Layer 2 of a small transformer language model trained on English Wikipedia (13 layers, counted from 0, width 128). Numbers have three digits each and are written without spaces.
A neuron's activation on a vector x is SiLU(gate . x) times (in . x), where the dot is the dot product.

Input weights of the MLP neurons that the questions are about. A number n stands for (n - 500) times 0.00078.
n11 gate: 507504379381572655545619411533471481407606703427634448611350521407485524552356505641504590526451477522504529609502567632540639517549575514462430474584413460513558595410414562446516550612516384523545413456626496515370262460517513583679668526600631543758590670612594502399551392504520384487658459549540438538536476568447528667482382544732561551500553539496490461554417461682506386373441
n42 gate: 500612645434387486491498340505500383376606617444705350367242638539241500541491410601511539541467547630667492807609511290464461441344472475567429607404635495691461534377526500598633419441416622386599699472666391420378386593500594269766530456448652580543433599597355388509551581549478598765543316483700446655467418510381488557471371309532427361484468500465514672537612492654588500526665
n99 gate: 474545564592408448554475610530402462560601500436455349525457562500526515557477380517425595599547424424443500549484676436510630420395352514454568541577564531544406439622459496509450532609522361500478599452550622504417469388559577460368406364605465566359666371434487515373588591447537555468545550456480395349463509571556607542425500593632644528560563474477599624538464379465513496505530
n181 gate: 539486411431620422652620443472553572556614683482561382425459432580653522470390636532711319693578547421306460705654407531469467463512341649525541464373464420328520544370467604456321420518533346381559336357379521483384362575554565437444421545433566438594579547583646671478518380509466609479578541580797467642590374573343443428454437495407511585500663718573666573487509390735675546397558
n270 gate: 547496496451432552639404560476512556462434562378575465415576473482579476517348443728578591699475527541506471458602432619486617374609454654351478447438726382600418690578587520571562537603654535441392574533632471406687568584438490260520419414480458489799431549620530504385548453504475507380445554545529420474573383482713540470536312264562356341494470480440598603555322562678474506500434
n357 gate: 405723821515427544700708584739516500565477652231608773474320500484618514451211340800577430693535100252378467116872500361519500826530700487485562450683071490825516356258677720685477500232465561442484539650274881361308451367698811682210130519489704485434600558327380843482194291489096026856462500569500436548432380169545448358663474603325711365449434377574543459500273563676250484590248
n379 gate: 348507512550513470503432458449340458504531453351479379402574446446500370591520405597490521567531514449452524388465454392545585448606377519500452478489530586581554310631852460481366361466437710482429569579506511595432708451348397300462505517383615531451495490569541565447475440551506404555576416472459576446490510539511373504373531408420396318394396488462276598376325406593495515575478
n389 gate: 544787520599380423368609304543414449329263361479662244615448420510148572300558617688404514287449602523148557521519409487500635753575253508410449405537462464194452684475532446210729477648357614418509659768537411297682394709601690426406186414519450509605378218427382595427435416434492245609634393588572463472609500561491338397648553360288469234599548452402534516554551370836229500458726
n453 gate: 529654606577551438654440500469632392509689573545546583403604447532530637467447267657653423479460416731479462641424426405625468653599555449596486698429523396471405538482584736473352621587663528473562590445575227419434337448545340321649550385390537471567360625519319353493300462548435516532525526522573500612408626522296453436547445293536643480461462553504545516518474506708472362584467
n457 gate: 477507253537562518576717475575480479357326677554700312476413600490579508529358652815658402314573366736348451654418607737511582449482465406509589500664634537407559619247370670466638415331472646564481415475304321450300367433367270794717603544657793455564676452339417653521520445459772261460546520431392424514439356631581256436366369541500302605500550369532543426445403434424578558576706
n472 gate: 542573485418500597488654537385514446430546401357539603459480432449666633495366547350417371690623456366480514570428447510441427429496537459623445533593393316513347440245452815610392540571329441230465241578433726333519387359701551577425436525607531446493802500504406614516389428566552483454386485567576472564530576540332411547523751551399424638508463542495603451466581507348595594556407
n483 gate: 548565388578275401512590488408417359497673577249598553483519629556703436713534670585318386263603532457671320529503449587540650387584690633461342574589712351676535316587668419663745324555232608439486588482481442506458700609668408319808405555653509468538595842369676322569469564461470392414500472731535446561587376503740397626595478427272391390558345465625358641579357439512523383523461
n549 gate: 606510478527462462480745410322366477400580556515680336443432408514299695563438471388552570630545391477684641533613490676533506445649556404427500425536348545487436360340270598641460579625626673552404337356541586332595564518689572747608442460443530422596627490396556455593512404441488439571500630635281528640529515654464500556416650446535651460398500559541538357467532479555508542547446
n631 gate: 392494574566591430573607520536469567573533665389642417487420616453487526483444417447552683571459259640361461589357443551500461508373478444595524476591408682577492504324519706351621617490494465533432494163392691520257445198492707444531304438589492601379625642518461378483283425608473572498579476318200508506468549622241426680394561473730610628355587591485493402441594289505554492483656
n636 gate: 444525412663531475612575364514445463472446224298312142606424422584506390526578415426453554546463623549516479540275429304524546505584210289539437442648345390613423473544488476527318500466351583460324412550660424648476335395275491589411614594630646506315700510414500600553554456539536453583527578544284486347362324571625312575608473859563354645406387320258469353415469540438685417431371
n11 in: 589559446461622405552603510581453601450437544581554428481504484399593530500417510625298437388488466500446488484778431322343441438560504533483330558569585597362405805493417564509437500544445496496511467509520509540311387448494466421488526513409641625601361376465500744532494408525467385424495470575591465526475500512582497517504500644645240328579500682546490520617384517595309453402612
n42 in: 533556594473329506414442398519563371416385519496540396506287644550174341632577494564491596463418674614629619522576464315467424378398612472480484511362695558714379558398612445390575472325465584500514690536704520410506486748436591249632562428297512637560233644600345493508538680534442480797478399480776452531515634512467432495355411441477380308485421417450487637447677534551472514602692
n99 in: 591566457467425610536516489540452401560463419370471389454434590601418533474555539513512694534435541450490674455664526532551485434426412567392530510471525539561474505527723451483528521539575471588406344607695546563329571637445512549552499599386516407575469614371547666452612416527496441483521549475412397410692459501482635519440548528482458569436496570486539452591447525542403491456484
n181 in: 414495604443349644474493626593466421467772571574525585478440519635600567510465511539527543544464364599534420588382549478492612493301636457462413474598454479649493337512550658634600505646481445475421345376539339443223486416558548567599616477680637612304795760524572350574317575523630587613468452524412487638556309515506729490546362359627704368444548500509399347595711454552632487470462
n270 in: 448553510415647434506487505593528361426640356212509363559364332517294392475484375371618512567446500361519629532475521496480608555592447459548513392465526514429500808408373449487432455380573588473604634451326537447473349298523485453436368321406635526452708425434452410450479390528441653454496414468381472500488357502536380508296460461662479482465523476475490457511492615436553405500398
n357 in: 465662790542527554667679487732515580556543619286637766548356500515583525478216365728530457638452112258332455105794478352570500804473608464486568534693068491697500359203650709664511476307479534458529548584240827359330417453690759675263167449490668556387663532296407855418254248542129106908512454489538500500469389264472444435612500542364719414438515437510580449528345515653237485533292
n379 in: 435485464495477596472431731472653347514562590671452557422644657454758474511389584572517547664663460510472581525527406423536785503451364549495589461637425629558392326516700418618431516661434496487510549578726552413533562526500312460417543459428639467467570745620557524405559482518522479594668505511554610534463511502363568567405540422466574351474495449523486522514323460582528388472516
n389 in: 470661676516422392399850308588440509341322641595595399549399387526199601319399585689366617404445421459257543644486443579490594717448282486402467474747394407336483543462615507304738514676512500309567377751500460316673295527701561615398429480517534460613594391337622422405338521554488464604629465482729492506536436601440482425602466247344619221545544428405607544590578307810478543452629
n453 in: 567607522603505464695442451554626333477488495532424547393591484604505543599500411699693447511439480666533460441452416296467351617729500569571491592432477434526471649587701580255317527630660611536539418526582434480483335608436362346659598454338460404601378618480273477481402530464379457633581547390710551665500645517476469429353441472453554376446459524522602485457516500607391483615432
n457 in: 457466385438584567500719532561500520397413666572618415386403587491699484472375638794632480334510299833341444599511713734446516374443385470527607486642665506407415645271430679515699425525507605472436485534500518436549467418401213646699483479557697483585589447362326860479612313572697184547551490394415500555490490493587251412401456520515223553481548445554542508482332555511456575573722
n472 in: 565470488553494443371519657381423485396345347473460561540597434394572630458506650468481470560560604533529359364382448519443400472777612551520500522453548415561528547278518626459335511525328453431445494677413669596653443620561522535368354468443221454521400316446293575438519523520574328471317514510638541417456656421536369480421706569337166545537435465386538393380484589445405598578398
n483 in: 730444361500475538531354603504373447507505369547480568523344381379458553585674465237395465347568546503627472514568422537377435486415510438406468468437406567503550516444553426541590494286338479348535236496181570470180354558604556721510518492472544565265828510270504606516466712500498623558395428565411562568456478471601444664447695574529242473566421316546525572540579548479492556610285
n549 in: 532530684448463618519299465527693552641574579424520559500628500444573315479453540420375456609595521579500493533321480450644465647187505445552642584535455526537542397649535491751549549528628356402547390638356216541419378444479472512326698461690548519503582612463566463477422583567478543439500486466410534475514478492474551615582337442483564386550395413491475588552525500579838596492557
n631 in: 483442503569560301434429601641441674566232474407568369500510603396453475422551482383545547568429395661275485414420489592500593669759607494444697489430628753530515516309555574283610453415452605593558565262449617481339582393459605459566288458421417589437490479522475517597447414515391373488541508359355500326361703499329331661284628634646392655492628568538382431437407486416208463500648
n636 in: 431462588345417642548481517473526535487749611689385440553359747573750450669476446773540774439416486440404487488513612357485594374620467431500585556552429471551440391546688540665430479717221318520494332588714636511696437737423412463539526538629528469723384570590601544405680402592496398613593439538450487407555388506576609601500448653729385584589675445564676478500345320639589474449316

Each question shows a token from some text and the vector x that enters the MLP there. A number n stands for (n - 500) times 0.0015.

"p": 500499522504505499499347504602498501668512510517493534500501488504511500502511495428491500501497544498503477605527502502503506459510517504502501492500492483501504512586513496547495514554524502660501508482453447503479509492482496502487296500511525503473477498499501503500575561500507494574489499498522502506503498540542500489490488502509425506498492499486496501496563496492447501499478
Which neuron lights up most? n457

"5": 501499474501497500501398498661501499492468500485522503499498481498496500497517495444491500533504566456466515454539502512499511489500498511498506519501519505482498502469496479565497522471482500518502496518478492495499497483498514520483540500498502502488542510497494483500515566502581595492504502486483497486493496379523499502484499507498548497498500500520498501499491504472503500500485
The three highest activations, in order: n389, n453, n457

" two": 501496496497494500501558510661497500470491487499522479500497488501487500502460498564494500488499707481476522306479501506501505463519508509498504486501547483487499525487503446522501492533515500475500503537567579497530497505513496532501375500507522489539508505500498521501476454502506683494524501501514499496499499446541499515482509479499483495502498499511502501498467508513442500500506
Which neuron lights up most? n270

"ut": 501493559499505500498454484462499499540457505504495482500497511502515500497544498540492500512494512508461506510492500507500511503482501505509492484499558512506500497561501479545504515451501505493501500496536535500471503497437478516499378500503490509504501485498511501501463555500448493544487500490588505496484497677483500508544515502502475489503507503498494500500532495483519500500465
Which neuron lights up most? n42

"th": 499506531494499500501558505789500499360501500503447539500503516500506500502465497469479500542496662517534484516480502499498499447547501495494501492501469530471511499565509465534505492501509497520501492498424554488481506480504492468497387500500512500477447505493509434500521558500494418452496499497549505499506500458512500503496492496497444491499495500493497501505467514495450501499502
Which neuron fires most, and how strongly? n549, at about 0.0022

" f": 499494449498511500499457496665498499435494503503532496500496500499514500500487501524489500512499654506481520412513497507502502509543505497495503477506549468507502505460493473487494496512491501326500500503522471503451504491523508515527545500504578506527475498499503498500535465501518483486503500499496502488508498400534500501500488500502484500499499501543499500499493495518468500500469
The three highest activations, in order: n11, n457, n270

"on": 501485553505500500499524496508499500484509498503494518500492500502524500503525495528488500507501528489549479451509501490499490501517487503517503490505542535503505479398501472376492500431495498538501498510409460493568503507450510546454626500491401505532522499498504497500483503500432479455505498507511501506499507487454500481479495514502516502502496500481501501497487497503500500499514
Which neuron lights up most? n99

"-": 502509389496489500500314499413498499567505495490540508501496507500508500500541501401492500485504455502582487539519500505499516527545506501508497511499476488515500479452496498520511487447491502545501496520397472509453503498549523500541482500508516498487582506497509442501537564501465488460502501515525497498498503502518500506509539523497405498500495500480493499499472499498512500500504
Which neuron fires most, and how strongly? n483, at about 0.019

",": 500501489496501500501493501518500499399497470503496437500497495498508500495531492536503500492500586495492496557455499508501496537540487500498501494497510502504497499509499483543500499500495500494500501498499428498471497502504540492481394500513502499502515498498498519500532504502519455497495500523467498501483501463463500496498500503496533508499492500494502500501465501507525501500476
Which neuron lights up most? n389

" the": 500513492499492500502505503486500500536511466520522506499503503503489500498446501560501500502495564491485495261505499494500501495505515501499502486502493512499502508475503496513503481547490501468501499482495491505490498504525462491507490500502527503522497513498497440500490483499607562514505501514512502490496500558474499498490518494500481506499500500511500500499519496497525500499522
Which neuron fires most, and how strongly? n379, at about 0.00042

" with": 501506466494498500501636499316500499580479501492591477500500498500508500502517500546506500513499573513495518271499498504500507488478486492494505493503547483503495507512496479525497468488508497562501500504482488500520495503514513501489455500505504500507543495500498575500587516502494559500502498509510496500497501755471499505488518491507471489501499500465508500498508507505480500500489
Which two neurons fire most, strongest first? n453, n357

"1": 501501534504503500500366503617500498462509491496467499499496500501472500500493501507489500481508495499520523419491502497501503468498522505506500509499567519503505488516494497413502518439504500539500500499416501508479495494489511503457418500501492494483509479499504391500514540502534539426473503477569501515494504524466500496513508520504585508497493499522494500502575490502451500500537
Which two neurons fire most, strongest first? n636, n457

" re": 500502462503503500500553493542501499503486497495524504499493502504496500507512499475508500494504399496467500635510502490499492554538503510482500492504462506494499507548492504448494496488489502509501501478457519494475495497479501527499625500501541506495543507503501494500550379502505380490517501516505501484503501320499501493500505509499425496501502500512492499498539495487433500498513
Which neuron lights up most? n457

" four": 501498488498494500501611502629502500515496497510585493500494491502491500500475501565494500504496733470494523363493501514501507469535521507497504486499512482503503526503496434559499495526511502429500504543536536496513498493511498504506436500499514497529501513499503503500492458502478716529531501492510499501501496437542499513484524483501482500502501500537497500499465507517468500500491
Which neuron lights up most? n270

"ev": 500485495507504500502374490322494500505506510508488469500503489504510500500510502469509500527503541496556515707544501485501493496476500507501507496505521473475493498594503469490499496466508502554500497501453565509470500526465488474498443500503528497457499513499498543500505485499370209458504500501541503476491501621537500490534517496504455501492502499513510500498506494509498500498461
Which neuron lights up most? n483

" m": 501502482498504500502449499591499501430471501496529466500496490503502500497493500505496500520500514509503501515473499477500517466513505496498496497515498480491501496512500515489503476475498500620499505522475503493478511488493531500499677500507529505493551506503495544500545494502558395398512499496505504496506498313561499494505524512504458507497499501525498501496497500513491500502509
Which neuron lights up most? n457

" J": 498491485495512500500526502433498499406488515486518514501496502502483500501475500555514500504506455487518499434517498500501513591521470507485499485493463485484498519459502513417493488493485502516500496482521502488486501504511506496488627500509494496496448512500494451500478541498534521408508501482551496502497498424510499496506513503500472513500495499481501501501460491496511500499519
Which neuron lights up most? n453

" May": 500488498498501500502565494460500501380513492519488513500499513503505500498519495544503500544492365515409473579491500494499498552499494504484496504510516515504508517713490437446491516487475498528501501495507489505443502509506513522517330500498410504527448497499492507500600499499437455527502500505556497506503504485466500491520529536502502503504496501508504499502540492498522500497508
Which neuron lights up most? n389

"ow": 499486619504495500499655504376500500487466501489407514501502474501522500502544497422512500487511541463465515315504499497500491495544502502496510500501561495513497489513492491492506502511508507539500503523498486509520500508501473485483583500492475488539580499501508529500458510501531477531488498512517493500493501463463497498487481503502455490498501500484505498495541505482439500500509
Which neuron lights up most? n472

"il": 501489521506504500503438507584500501516523499504542465500504503504506500497506504414499500499500529521459509751554503512501493516561497496520498486507447521506499507391497517517492503466490503618500495507482474497532506496439497512494423500503498501523463513498507494500391537500523574447508500508493501471502495495526500495537516501508507503498508499510489500501475504511526500500501
Which two neurons fire most, strongest first? n357, n631

"ution": 501496553501488500499585509443501498414475481471444555499498486502519500501528498428501500494504642500404479598535501496501497485497496497511496498500467513502502502359490493481503509467485498410500499517574527485491501487470500485531588500491432503483446482497498466500492519501521327487503501513499500497495494469488500503503511493498420492500505500473495501499524502509467500499483
Which neuron lights up most? n472

"9": 499491527504502500498440503646501499505477490485579520499505488499481500500496498418489500510507515488478517514487499485502483484558515504504502510514503513480500497413488505429496513462494500437500499488378455497475493503501519498482509500505470510504440465496501431500540524501485514458474500486506502494491502537494501505527521500502544505501510500533509500498553488481480500500489
Which neuron lights up most? n636

"ak": 501504425501491500500437482328502501546461507483542496501509492504485500496497503547507500514495582518478484412549503487502506510463468489491500498484483511506505501584507476497505510442493502668500496510447446501507499492488495499489460500494464500503526508503500509500472569499556363470498501513477504499497495568490499500502469507508489492502497501486507500497505511487485500499492
Which neuron lights up most? n181

" University": 503504448496496500498534502311497500382494504500490486500502492498487500504419504512511500518500460502427499477530498516501504424490486504516496496501540512512495490345492503425495495489485508446500498491546546494493500523494517504486476500493458497502518486497490500500514470500432325462472497495526499529506499427450499488516522504493484511500498500491508501502482511490407500498509
Which neuron lights up most? n357

"os": 497490502498498500500560506377501500458472499497554520500505486500488500499566500497500500480501566483488510463457499493498495501483488488511495504493505512554508497531506493466495512499487502628501497480517474488477501511450496482465489500494481508502526488500501480500535503499520240472486499507507496499512499406501503513544498523508459509503508500509509500497469503496504500498447
Which neuron lights up most? n181

" that": 500517504510507500500721496760499499464485485521525493499500485500500500500474498465507500484501623519490486541512498515501517504498470500497502505503510494508494509517505475442498521478506497408501496514505530498510488506490494489474498500511482505529489512499495537500500561500470526513506499523504501474498498570464501493500531500499507497504505500498500500498523500516456500501519
Which neuron fires most, and how strongly? n389, at about 0.018

"it": 499481486502492500499574507618502500658487496493417512500498502504507500495523490556487500467501542537441474472554499515498493515531504506502491496499457501492506505530498496524495498441478496422502495483573531499452503506476512504483503500504424502505449498498498407500516536500508394466497498487553500496489499580505501501505488497506518498500508501480505499498479498484471500502505
Which neuron lights up most? n549

" which": 499513495505497500501698492821499499393489474509500481500500500496501500498480498502507500492503544510512494540539498500500515529489483499500506508495426497504496502513498484550496527514514496432500498490508498496512492505490495488500367500510482500524548510498495497500532510500542482479509499509482500480497495660469500489508524500501494497501500498510504500497534502508434500501513
The three highest activations, in order: n389, n357, n457

" back": 503507422502514500500518489367500501543469502514549516501498493503470500502491493394502500527500424499553490597550501488499485508542511504487497493502565522503503497622501499469492491475517508468500502498471548497478498492539449514498486500508471494539510489501507515500531501501393423491504500512585495505518504612508501501514524485508469494499490500479500500503559490512432500500495
Which neuron fires most, and how strongly? n636, at about 0.003

"er": 500485497503489500500517510527499501438483491500462505500512509501506500500524498563499500514504611498527497494586500504499493556525506495495509496501581518509493498434503489494494490499515503448501506531438543502490496516475501528461665500500483501495484510503511502501487472501363532453508499491578506502480500506531500504464486499507518507502503500469506500503517502502521500499456
Which neuron lights up most? n631

"port": 501510475502494500498440501470499498528511493509430501501501513501510500498532498463493500496500452504575504586503502523500460467457499504520502499499522526518497481449497493579494495527516495468499504473542484501527496512504479470534327500502461498481412496499501542500452555500474358429487499505522503496496495495624500488484506508508445507500502500492493500501555497508421500501512
Which neuron fires most, and how strongly? n181, at about 0.0016

" dif": 501486505502498500502598494678501500437465507491507532500499505500500500507502501488508500476502420513465483505497504486502517473488493498487498493509477487502504493435490509443494495484511494515501496458502511497454495481500504489483606500496568503504482501500505499499537483500431580434506500527537502526498497649473502503504547503498443499501498501507502500499457497510377500500484
Which two neurons fire most, strongest first? n11, n457

"ived": 502508452488489500493345502536504499524489493508454498500493498500489500502483498468485500511503520529462508496502500519503506471536507502498500506499507495506500493544511503527495509498496499542500496508498520508561489499503507507472327500496422504487549509500494490501483528500424253448491499496548501483486502653437499496514519511503448519501499500500505500499563499518490500500501
Which neuron lights up most? n472

".": 500502503500502500503616496649499498595485487490487472499502494500473500504481498453495500498493565496464500508481500471500515526488502492498500515500484479510503500530492502515494521429506501456499498485517479500461506495470524499505675500498527493490494492498503511500433513500427580397498498528487496491492503657507501500491512525498512515502498500495499502503545487503527500500527
Which neuron lights up most? n357

"aint": 502500411499505500502656512389500501408494507516465516500507523497476500506565499530485500502497614474580490522535500505502501550540493506508495504493562532538498488459496476544500516466495502572500497479477516507486498513490483481491527500492503487539481483501498509501416514499421520474496498493517496517498502440506503492476452503508511499501488501507501500503548498498414500499544
Which two neurons fire most, strongest first? n42, n636

"ation": 501502497500489500494622509334501498457462488493387518499496502504512500499516498503485500503502601535520468553554501485498492486518514499513503508495450497488499486502499525523510497508500500351500496512495539491492496498504521476509711500492467496507520502499497508500525528501547350495487498503493502505503501425502500501468523526506417508503498500494489500499496500494474500503493
Which neuron fires most, and how strongly? n472, at about 0.0093

"ology": 500505492501493500501530513495499499456463499491445544500500498503498500504495498369484500536507546492438499548533499483502488519521490503507500499505478515532504475350507472508502515477489501350501494513539514487515495513497533473452471500492519497509535526501487490500529534501546281476475499494479505529519494493475500507507538504504422502500504500500499500504591490497490500500504
Which neuron lights up most? n472

"at": 501494492504492500499484499734497501488497508480404532499505493501518500500495496477492500507499467532551498514549502501499501432516516502503498489499472501509500510465509463443507524505482501631499494464510523504495503501463481517469488500503450508508521506500501497500547510500475458465532500474483498478492492569516500505505512490502465488499506500494496499497502500486568500503550
Which neuron fires most, and how strongly? n389, at about 0.0024